Layer 5 of a small transformer language model trained on English Wikipedia (10 layers, counted from 0, width 96).
A neuron's activation on a vector x is SiLU(gate . x) times (in . x), where the dot is the dot product.

Input weights of the MLP neurons that the questions are about. A number n stands for n times 0.00058.
n27 gate: -8 238 113 188 225 42 13 -60 83 48 199 56 -34 39 127 -38 49 149 22 -9 -139 -82 -57 -49 231 -160 130 144 -45 66 -111 -174 -371 182 54 103 68 134 42 72 305 29 92 -114 4 215 -80 -94 -60 72 -67 -38 -38 -176 -111 175 137 72 202 178 -195 134 104 222 4 274 -248 123 34 -48 125 186 66 -26 111 -84 -262 -153 181 -41 -75 20 53 213 150 -219 304 12 35 292 -93 164 -63 -72 52 138
n34 gate: -125 -315 -27 -62 220 38 -158 5 -101 -124 -111 -238 152 29 -154 -137 -182 95 84 327 -153 128 -218 -92 207 -33 310 144 -50 0 77 65 -76 -222 89 -122 45 -137 -6 -11 -254 359 108 -85 -85 343 45 -17 -417 352 258 107 6 6 -415 286 -442 103 -473 293 -200 181 -163 144 28 234 57 103 -329 129 -97 65 199 -117 -39 -227 -148 40 107 206 214 27 236 -72 -107 -205 -142 -82 122 -339 261 157 -123 -296 -27 72
n118 gate: 28 -79 -133 118 -151 180 -57 7 101 106 98 68 -40 223 -180 -88 39 -105 25 153 52 -12 239 -76 20 12 -190 43 46 -103 213 -77 -66 270 -175 23 -128 65 122 -228 -203 28 4 84 76 90 -190 -125 114 80 -35 -16 195 16 247 331 -4 48 364 -119 -32 -54 114 -50 149 203 -75 -40 -290 64 -125 122 -151 98 -233 -383 100 8 83 78 59 -85 54 -4 67 113 -61 146 -110 61 52 167 8 4 -87 -13
n134 gate: -168 167 -206 67 158 122 267 -18 -72 -178 -33 87 -186 -179 -164 198 47 71 106 24 -105 74 -55 336 88 168 -52 -14 196 18 47 157 -154 -143 357 28 -279 37 -284 87 78 161 164 211 -231 -23 -71 224 289 69 71 -152 -101 132 278 -114 -170 106 49 0 -97 -28 -90 178 -85 36 -297 -19 -53 204 -37 115 56 -69 202 -187 -149 0 -177 33 -105 -65 -319 158 -266 -240 152 -74 -212 -9 -53 182 9 105 376 -273
n181 gate: 109 86 17 223 114 -96 -22 -102 12 -49 179 248 -39 140 4 -61 122 85 -100 22 48 156 -31 104 220 -76 108 144 -257 -302 -110 -79 -27 67 72 -85 -209 -126 141 -113 -150 -270 226 -326 65 -70 -34 -211 -120 87 -9 -330 -96 53 40 4 137 78 -128 309 331 -264 9 -59 -146 118 0 306 173 45 -120 100 -13 0 -59 -35 113 -162 0 -132 -52 -88 68 80 -107 4 50 -113 -85 -46 -148 -209 -60 -227 203 -256
n183 gate: 112 178 -60 333 65 45 -18 -84 88 81 -84 -21 169 -135 -45 -171 9 211 -198 -36 -147 -101 -79 9 -196 -61 263 153 52 -112 -9 99 37 143 281 9 90 138 9 -166 23 350 255 -27 -81 59 196 -164 -257 -9 120 27 -184 -128 64 -115 -186 18 -264 -19 9 234 -124 -44 27 -442 67 -41 -202 263 154 227 -52 0 92 22 -31 -208 -4 -79 262 87 214 161 -22 22 -13 317 189 -4 45 230 -137 -132 60 -5
n189 gate: 0 -52 70 -161 -158 -209 54 262 10 155 -237 0 -21 251 -69 226 -239 272 270 318 -73 124 256 -146 -96 66 -63 236 -321 102 -31 91 -49 49 -67 36 -105 -182 -155 32 0 -109 259 -137 -163 347 229 293 359 -60 -52 -249 -300 288 91 42 -5 274 288 22 -132 71 394 -10 -36 -370 -382 11 110 79 -5 -20 -138 76 390 -100 -42 -106 110 -114 42 -162 -5 31 -99 77 172 20 -38 116 -115 -38 62 149 -301 11
n211 gate: -241 8 -109 142 -176 200 48 -24 -44 168 4 -44 -147 -92 -204 76 -41 -70 -106 -17 67 -195 9 -81 124 82 109 -16 -29 -16 270 57 -196 87 41 -50 30 -37 270 -30 69 -208 192 198 -25 44 96 133 90 -40 -325 42 21 -236 -219 -33 -83 174 -86 183 199 -90 154 -144 -21 -183 -126 -208 80 124 -16 -282 29 -17 -235 194 30 -136 -42 133 -13 0 -311 135 -376 -33 41 -224 -4 -106 181 190 92 -24 105 164
n27 in: -147 223 -162 32 -178 112 -99 13 39 144 99 -351 233 19 -199 -28 -71 90 101 144 -59 71 186 97 9 313 146 -117 147 -47 -116 115 123 146 -103 238 -69 -53 -81 64 238 -172 -253 -188 -110 199 -77 -28 319 -175 -150 -23 -244 -261 -5 45 163 221 131 28 88 89 -249 -107 -32 35 -59 250 9 -43 -114 -35 -36 76 27 -354 239 79 91 -140 314 102 -5 -160 159 -198 -137 258 57 22 55 183 -154 -96 -140 -39
n34 in: 78 131 136 393 -62 -5 146 18 -235 -294 -67 28 -350 -15 84 -108 -395 -14 21 -193 298 81 -66 197 -84 -72 54 -225 -76 127 314 113 30 -20 163 -48 196 -95 -164 -202 60 -145 -93 49 10 -46 214 -258 -100 79 -73 290 69 -214 -184 -179 39 -59 229 -51 -54 33 -106 258 257 58 -39 -20 343 -9 -5 239 239 20 91 39 -88 64 112 -5 -311 255 259 105 184 -5 146 57 126 -278 39 -60 -63 47 -210 41
n118 in: 230 -335 -58 171 31 -147 46 -136 170 27 51 35 -32 25 41 -44 -20 -154 8 -8 -16 128 4 235 4 16 -48 173 55 -22 -90 194 33 124 138 154 109 66 135 -40 274 322 -84 48 -319 95 -212 53 58 -234 -151 -87 -326 -45 49 96 190 -166 61 -170 105 -62 131 -4 -115 -126 -48 -61 60 61 134 50 161 8 -220 -101 -153 158 -36 -44 -52 -19 -167 184 40 -173 -310 66 -41 -143 12 54 -139 -27 -54 -102
n134 in: 77 233 -91 -134 -167 45 -14 -60 30 314 -9 -104 -36 -145 -68 -50 -22 -27 257 87 -122 97 -197 -87 110 238 54 66 -70 151 -114 213 229 237 35 -40 -276 44 236 163 -267 -36 -81 -72 -122 -128 45 -83 -83 -4 349 36 -81 -64 -193 -67 22 -223 -55 -19 -64 -127 -54 -57 22 -343 -9 -210 -271 158 -99 35 -88 -214 49 91 -339 78 5 -311 99 -201 -56 -53 81 146 -52 140 -9 -205 0 -69 89 -395 -47 248
n181 in: -170 73 -17 108 63 293 94 0 -347 -37 -30 50 194 5 -114 39 25 -81 -279 -44 217 -58 23 13 -62 161 22 102 68 157 72 117 257 -224 -166 -94 65 147 -142 61 27 -163 -186 196 -148 -148 43 168 67 -71 -69 17 170 71 -274 258 -227 -162 -9 -216 -48 202 17 51 99 -24 -82 -57 -17 -127 -17 362 110 -125 -13 -261 -31 255 39 21 60 71 -45 8 185 -247 -297 42 165 168 -170 111 -133 -4 -112 215
n183 in: 335 13 -82 233 259 35 37 64 -38 -65 -200 60 49 99 278 -309 -145 -89 95 137 14 158 -56 182 -253 163 -31 141 216 63 -88 287 -197 163 -173 115 308 -162 -13 -136 88 -170 17 23 104 85 -99 -5 208 164 -27 -76 -68 -97 -106 -103 -107 237 -46 14 182 144 103 18 4 64 -212 50 -271 73 134 -160 212 -102 -172 45 263 -14 32 4 152 -284 -122 -97 161 288 152 -13 -9 148 14 83 -192 -120 9 -248
n189 in: -113 -68 139 36 -43 18 -33 34 -42 50 -123 46 28 67 -86 65 -102 -12 51 229 -189 29 101 -74 0 -4 -72 -134 -138 0 16 117 180 12 -24 -103 -53 59 -259 12 16 -76 192 -231 122 241 -96 111 182 -12 -100 -56 -377 333 341 -112 0 118 62 4 41 -94 352 91 56 -320 65 176 -24 42 100 -54 20 -17 194 -126 -36 -114 77 -44 -32 -105 67 63 -88 8 74 149 -145 261 125 -120 24 330 -193 -145
n211 in: 55 77 -253 254 -4 -91 217 -289 206 -131 126 -232 -18 157 -60 -32 -89 153 -82 37 274 -9 -123 -224 -121 -76 -187 130 -218 132 -13 -128 374 231 130 -94 184 -128 158 184 158 -262 -130 -151 -115 95 -59 60 89 -214 5 -104 23 -60 -88 5 113 161 279 -307 -124 84 68 49 190 -79 -87 -254 210 134 -83 158 -272 -132 -148 -96 32 111 0 5 159 93 52 -196 -32 -45 57 337 -14 -44 105 5 145 96 22 -159

Each question shows a token from some text and the vector x that enters the MLP there. A number n stands for n times 0.013.

"supp": 59 -16 -74 139 57 -76 118 76 96 -83 43 130 223 114 -14 -64 125 -162 32 -19 101 -58 -121 19 182 -19 55 -41 201 125 -2 -33 -25 -10 -62 -177 79 45 43 -207 -19 12 -184 205 97 71 45 -153 24 -27 -43 -25 159 -21 10 104 -124 -65 82 67 42 136 -62 -15 -35 -75 -9 -5 36 -23 -61 -40 -119 39 -137 -9 -56 -82 -147 47 -17 -189 -191 5 80 191 -66 47 -108 -146 -161 -43 27 -195 -17 134
Which two neurons fire most, strongest first? n118, n189

"leading ": -18 97 -67 41 -8 -46 -27 132 -42 67 35 -65 130 104 42 -103 -16 52 434 0 -37 -17 -119 -44 4 54 63 -21 -23 -61 1 -44 -92 -60 -86 -163 -46 49 125 -169 95 57 -114 117 -77 10 38 -111 132 9 7 6 16 115 83 66 -69 135 191 74 -45 54 60 -92 -96 -71 35 71 -88 -3 173 189 -92 -14 70 1 -21 16 -137 86 -10 -24 -38 53 12 -178 -173 31 -79 -251 -60 7 37 -163 79 33
The neuron with the highest activation: n134

"arti": 27 8 -49 163 88 -177 113 114 -44 34 112 110 229 51 -15 -85 104 -81 8 -140 -64 -132 -35 -27 198 12 1 54 -6 8 28 135 -59 50 11 27 31 12 138 -187 -83 1 -122 190 15 221 59 -82 98 -107 -106 -7 199 21 43 158 -88 -67 59 -100 0 -17 -176 -23 28 -80 36 35 -52 2 23 167 -92 -120 -132 -9 24 7 29 16 -91 62 -199 -38 -44 74 97 -131 -76 57 -123 -24 -109 -176 163 74
The neuron with the highest activation: n118

"smaller ": 54 -75 15 100 33 -123 18 140 -10 27 15 102 70 68 22 -86 -120 -22 278 14 66 -54 40 -58 6 4 -22 27 84 -166 101 92 -61 -65 -76 -119 8 80 -18 -107 75 73 15 14 -22 -119 -66 -170 284 4 -69 46 106 35 90 93 -148 -42 214 130 -32 9 143 -41 -115 33 -50 -99 -31 -12 26 51 -1 28 269 70 -21 -52 128 102 -7 25 -25 6 97 76 -50 -17 -79 -120 38 11 24 -116 19 155
Which two neurons fire most, strongest first? n118, n189

"was ": -16 -100 68 24 20 -138 -217 -81 -34 -90 26 -123 182 1 87 4 -174 -44 181 83 36 73 -50 -77 107 84 134 -31 15 -47 86 -4 -10 31 -34 -18 -191 -2 61 -79 -36 51 -62 150 -33 -120 37 -82 221 78 -118 152 115 119 77 36 -60 -54 126 148 -96 16 -7 37 -87 -187 -4 -52 25 -29 134 -73 137 89 206 -3 -17 7 137 19 53 60 -66 0 54 -115 21 73 -135 -227 78 5 17 -205 198 72
The neuron with the highest activation: n34

"at ": -30 121 147 64 -31 -60 -107 0 -79 -127 123 119 2 25 2 -14 -241 -135 124 71 -41 76 -77 -39 -15 6 51 -67 -113 61 44 59 -35 19 -2 61 -157 16 93 -73 99 20 17 44 37 -47 103 -142 111 29 -17 115 51 -21 112 -95 66 24 183 213 -12 120 -194 -16 -161 -147 -37 -34 -101 -17 168 -27 -83 -93 179 14 227 69 95 37 58 -50 -63 -255 -1 -3 -66 32 -69 -15 0 137 141 25 45 144
The neuron with the highest activation: n181

"and ": 71 30 -16 28 -86 -196 -22 -132 -151 -150 137 73 -117 -7 24 -55 -22 41 208 81 -35 -10 -44 38 194 -54 20 -85 -105 103 9 0 -110 52 68 -69 -39 16 139 -178 -151 -35 -9 63 -61 -83 -32 -21 118 -94 -30 22 95 139 21 81 42 201 116 -47 4 79 -119 -177 44 44 -176 -36 39 -83 10 91 90 86 264 57 131 -16 70 -128 104 21 -28 -18 22 -40 -169 -93 -1 -46 -153 -12 25 122 118 46
The neuron with the highest activation: n183

"president ": 49 112 -118 160 -85 -238 22 92 64 -46 57 11 44 107 -20 -30 -101 -35 261 6 -39 -94 41 -37 195 -14 73 53 -44 40 -86 88 -102 30 10 -2 -16 187 -52 -134 58 15 6 73 20 100 -4 -34 159 -94 -137 -49 190 155 76 -55 -62 81 150 -41 -176 -90 -38 68 -170 -227 96 -113 -7 32 109 -13 44 4 177 142 121 3 80 -127 14 -16 -105 52 54 70 -19 -32 -130 -69 -92 132 26 -60 -127 -13
Which neuron fires most, and how strongly? n189, at about 3.7

"2": 218 59 87 104 -46 -128 102 94 -3 -92 40 23 36 -1 58 -92 -37 -208 -47 -174 -46 -48 -9 -100 -78 36 19 18 -24 -6 -87 -37 -26 -28 19 -123 -55 11 -3 -168 141 180 -62 36 10 -153 16 -180 62 -97 -93 23 171 -8 107 7 -58 -31 69 154 66 -58 -126 -73 -257 62 -16 -169 -105 65 50 80 0 102 -90 17 6 56 18 -18 -44 101 -67 -117 98 -61 -30 29 -108 -199 160 7 47 -151 55 179
Which two neurons fire most, strongest first? n118, n189

"u": 165 19 -30 -68 91 -15 347 -12 69 -105 281 4 87 50 81 -70 16 -185 -16 1 109 -130 -80 234 108 -131 -94 -233 32 -27 -43 -35 3 -101 22 28 43 82 143 39 132 40 -69 -56 -145 -32 101 34 69 -64 -91 27 17 20 6 53 157 -36 129 25 56 13 -120 -196 -92 76 -90 -59 -79 -44 -21 -12 9 50 -61 -27 69 40 84 -41 -126 52 -34 -67 10 -111 -73 64 -38 -23 125 -31 -93 44 201 168
Which three neurons fire most, strongest first? n27, n189, n183

"186": 162 -156 102 140 27 -73 -91 -18 140 -190 116 83 226 283 -26 -119 218 -37 188 -113 19 -54 65 -95 27 80 59 -92 -114 -48 67 86 -124 40 -61 -63 -106 20 166 -68 58 81 -81 128 23 -135 72 22 55 -3 -170 -55 162 -22 6 43 -73 42 68 -11 87 90 -89 -109 9 38 -81 -27 104 127 117 23 -31 166 -54 75 19 81 -82 8 -141 32 -53 12 61 87 74 -49 43 46 88 -3 69 -25 -52 151
The neuron with the highest activation: n118

"ay ": 170 -83 183 -65 -17 -66 363 168 -48 -70 124 -97 131 33 57 -48 79 -108 57 216 82 -122 -137 116 148 51 -79 -56 -123 140 48 18 -47 -89 13 -40 -29 -22 125 -74 73 -43 28 -53 -2 28 26 -78 233 96 -91 13 54 206 5 -106 -1 65 167 33 47 134 10 -87 -81 -69 24 51 49 6 29 2 -40 74 181 86 161 105 91 -16 -83 27 -32 -87 28 105 -51 -20 -92 63 79 64 37 68 -58 55
Which neuron fires most, and how strongly? n189, at about 3.6

", ": 123 -66 20 -18 85 -191 -39 -22 45 -75 6 59 -83 -9 -46 -62 -71 -59 292 -74 15 61 -10 -42 -6 24 22 -108 156 -149 27 63 -78 -6 -99 -8 -68 53 64 -121 -27 87 76 48 -49 -184 5 -137 198 48 13 87 153 -24 130 50 -65 -67 181 53 19 11 41 23 -102 -98 40 -62 9 6 80 5 120 37 315 34 -25 -93 212 -9 24 97 -60 32 134 8 25 21 -70 -147 109 -14 27 -131 67 66
The neuron with the highest activation: n211

"charge ": -60 10 -26 93 -125 -88 72 99 68 -87 88 6 129 144 -46 -140 -204 -131 183 82 127 -53 -45 -183 12 123 -34 31 49 114 29 47 -121 51 -7 -20 30 111 59 -189 32 -30 -119 224 -38 -41 37 -100 116 -109 -114 89 29 103 116 54 -106 37 172 -2 -41 167 -15 -52 -2 -213 98 -20 51 18 22 -72 -149 21 194 -3 -52 38 -74 -96 -81 -20 -39 91 47 23 31 -59 -67 -167 -131 116 41 -189 -156 72
Which three neurons fire most, strongest first? n118, n211, n183

"California": 164 77 53 144 47 -224 225 78 19 -190 149 -68 139 86 -87 -110 88 -132 52 -157 106 -122 11 53 86 112 80 -53 -204 -84 -228 -4 44 -12 15 -25 19 77 217 -53 89 90 -177 26 -22 -136 107 -6 37 20 -187 6 121 64 -18 71 -127 -7 5 -16 129 164 -166 54 -53 71 -60 -107 24 40 -45 121 -20 32 -113 101 105 33 29 120 -14 3 -131 -50 77 7 -90 -32 -84 -118 6 46 -60 -15 85 79
Which two neurons fire most, strongest first? n181, n189

"by ": 58 -90 -39 180 -93 -141 -215 -24 -92 -230 143 -25 23 56 -79 -72 -58 -58 212 45 -199 97 -34 -77 54 -6 52 -45 97 17 -108 58 -78 50 -81 12 -30 -15 71 -136 -24 -5 -23 223 -35 -75 95 4 192 -72 -73 -12 135 117 175 -54 61 62 130 26 25 37 -210 -29 -183 -154 -7 -47 -126 46 55 87 -49 -90 94 137 93 -48 -23 -14 -20 -117 -78 -28 98 -125 -108 17 -96 62 -55 54 68 25 80 170
Which two neurons fire most, strongest first? n134, n118

"awarded ": 68 72 6 -14 74 -143 16 93 6 46 68 -109 190 58 143 62 -121 -128 249 80 71 -32 -58 -151 -54 133 -8 31 -42 33 -34 7 -133 21 28 0 -84 -62 86 -14 -39 76 -13 14 -45 49 87 -21 148 -93 3 348 52 127 63 26 -111 -20 156 145 2 14 -43 23 -52 -247 50 36 -34 -31 268 46 -105 100 50 -55 17 5 44 211 -12 -77 0 -198 -66 -105 -36 -103 -69 -20 -19 119 23 -142 82 124
The neuron with the highest activation: n181

"Project ": 4 -58 -70 60 -89 -72 316 119 69 -118 139 -86 106 65 46 83 -16 -41 153 121 50 -168 31 96 153 67 92 32 -74 64 -134 81 -119 92 28 -55 -64 17 106 -110 83 -115 -96 -8 -25 91 5 0 202 -73 -83 74 106 122 72 15 -91 66 132 -100 96 29 28 -73 37 -132 -81 -112 -14 -97 10 76 31 -14 54 133 230 36 166 -113 -15 103 -152 -9 69 117 -24 5 -96 -23 -194 65 9 139 -11 167
Which neuron fires most, and how strongly? n211, at about 1.2

"priv": 41 4 -98 253 4 -143 -23 167 45 -119 75 94 129 -58 -144 119 -76 -53 43 -179 -52 -164 -67 39 145 172 -114 -60 101 141 -85 52 -158 14 -15 -20 58 -38 150 -27 14 32 -194 133 2 -27 -27 -64 -51 -127 19 -87 76 1 -116 116 -70 -92 189 -37 -11 132 -113 -59 -18 -121 24 -80 -49 -116 82 35 -91 22 -87 43 110 73 83 71 44 27 -123 150 59 164 -170 143 -91 -86 -45 -19 -13 -78 99 141
Which two neurons fire most, strongest first? n118, n189

"Tak": 166 -158 -17 -18 87 -86 318 -61 43 21 93 -12 240 73 26 -24 85 -94 37 -136 -141 -52 -42 19 157 98 166 -1 61 9 -111 -75 11 -123 16 17 -113 200 225 -107 168 -4 -120 73 -63 -110 131 -66 138 -78 -109 19 -29 -113 -3 -45 108 26 103 112 17 88 -182 17 -57 42 173 -31 4 -89 -114 -70 123 -9 -114 61 200 59 25 35 55 -68 -9 -24 17 48 -32 -102 -92 -55 -72 50 -59 13 182 84
The neuron with the highest activation: n34

"1": 124 82 129 130 -73 -96 -17 29 45 -41 62 -24 -201 -47 -44 -113 77 -96 63 -167 5 21 -68 -49 101 -62 12 -7 -77 42 -165 12 -75 -39 23 7 -115 49 121 -199 147 153 -138 59 74 -132 150 12 33 -194 -192 6 121 119 107 -25 28 -42 -30 -4 -3 -8 26 -66 -258 79 -24 -174 -105 51 9 32 -24 171 -99 -71 40 50 -151 -40 -39 75 -83 -193 6 -37 -51 -26 20 -94 -36 75 27 -86 88 150
Which two neurons fire most, strongest first? n189, n118

"the ": -66 -93 12 86 60 -142 -71 145 22 -53 71 -134 85 1 -27 -1 -97 -139 191 -120 -176 39 -60 74 94 -22 83 -49 -62 51 96 36 -15 64 95 -83 -7 -32 0 -50 92 40 -74 65 -19 -32 87 -135 194 21 -35 83 128 -103 60 31 -35 35 270 106 36 76 -128 75 48 87 -91 -26 69 -66 16 -6 48 -47 360 -51 -38 5 100 83 -113 50 -42 -57 -34 -89 -28 -43 -70 -24 -60 -31 44 -100 -30 156
The neuron with the highest activation: n27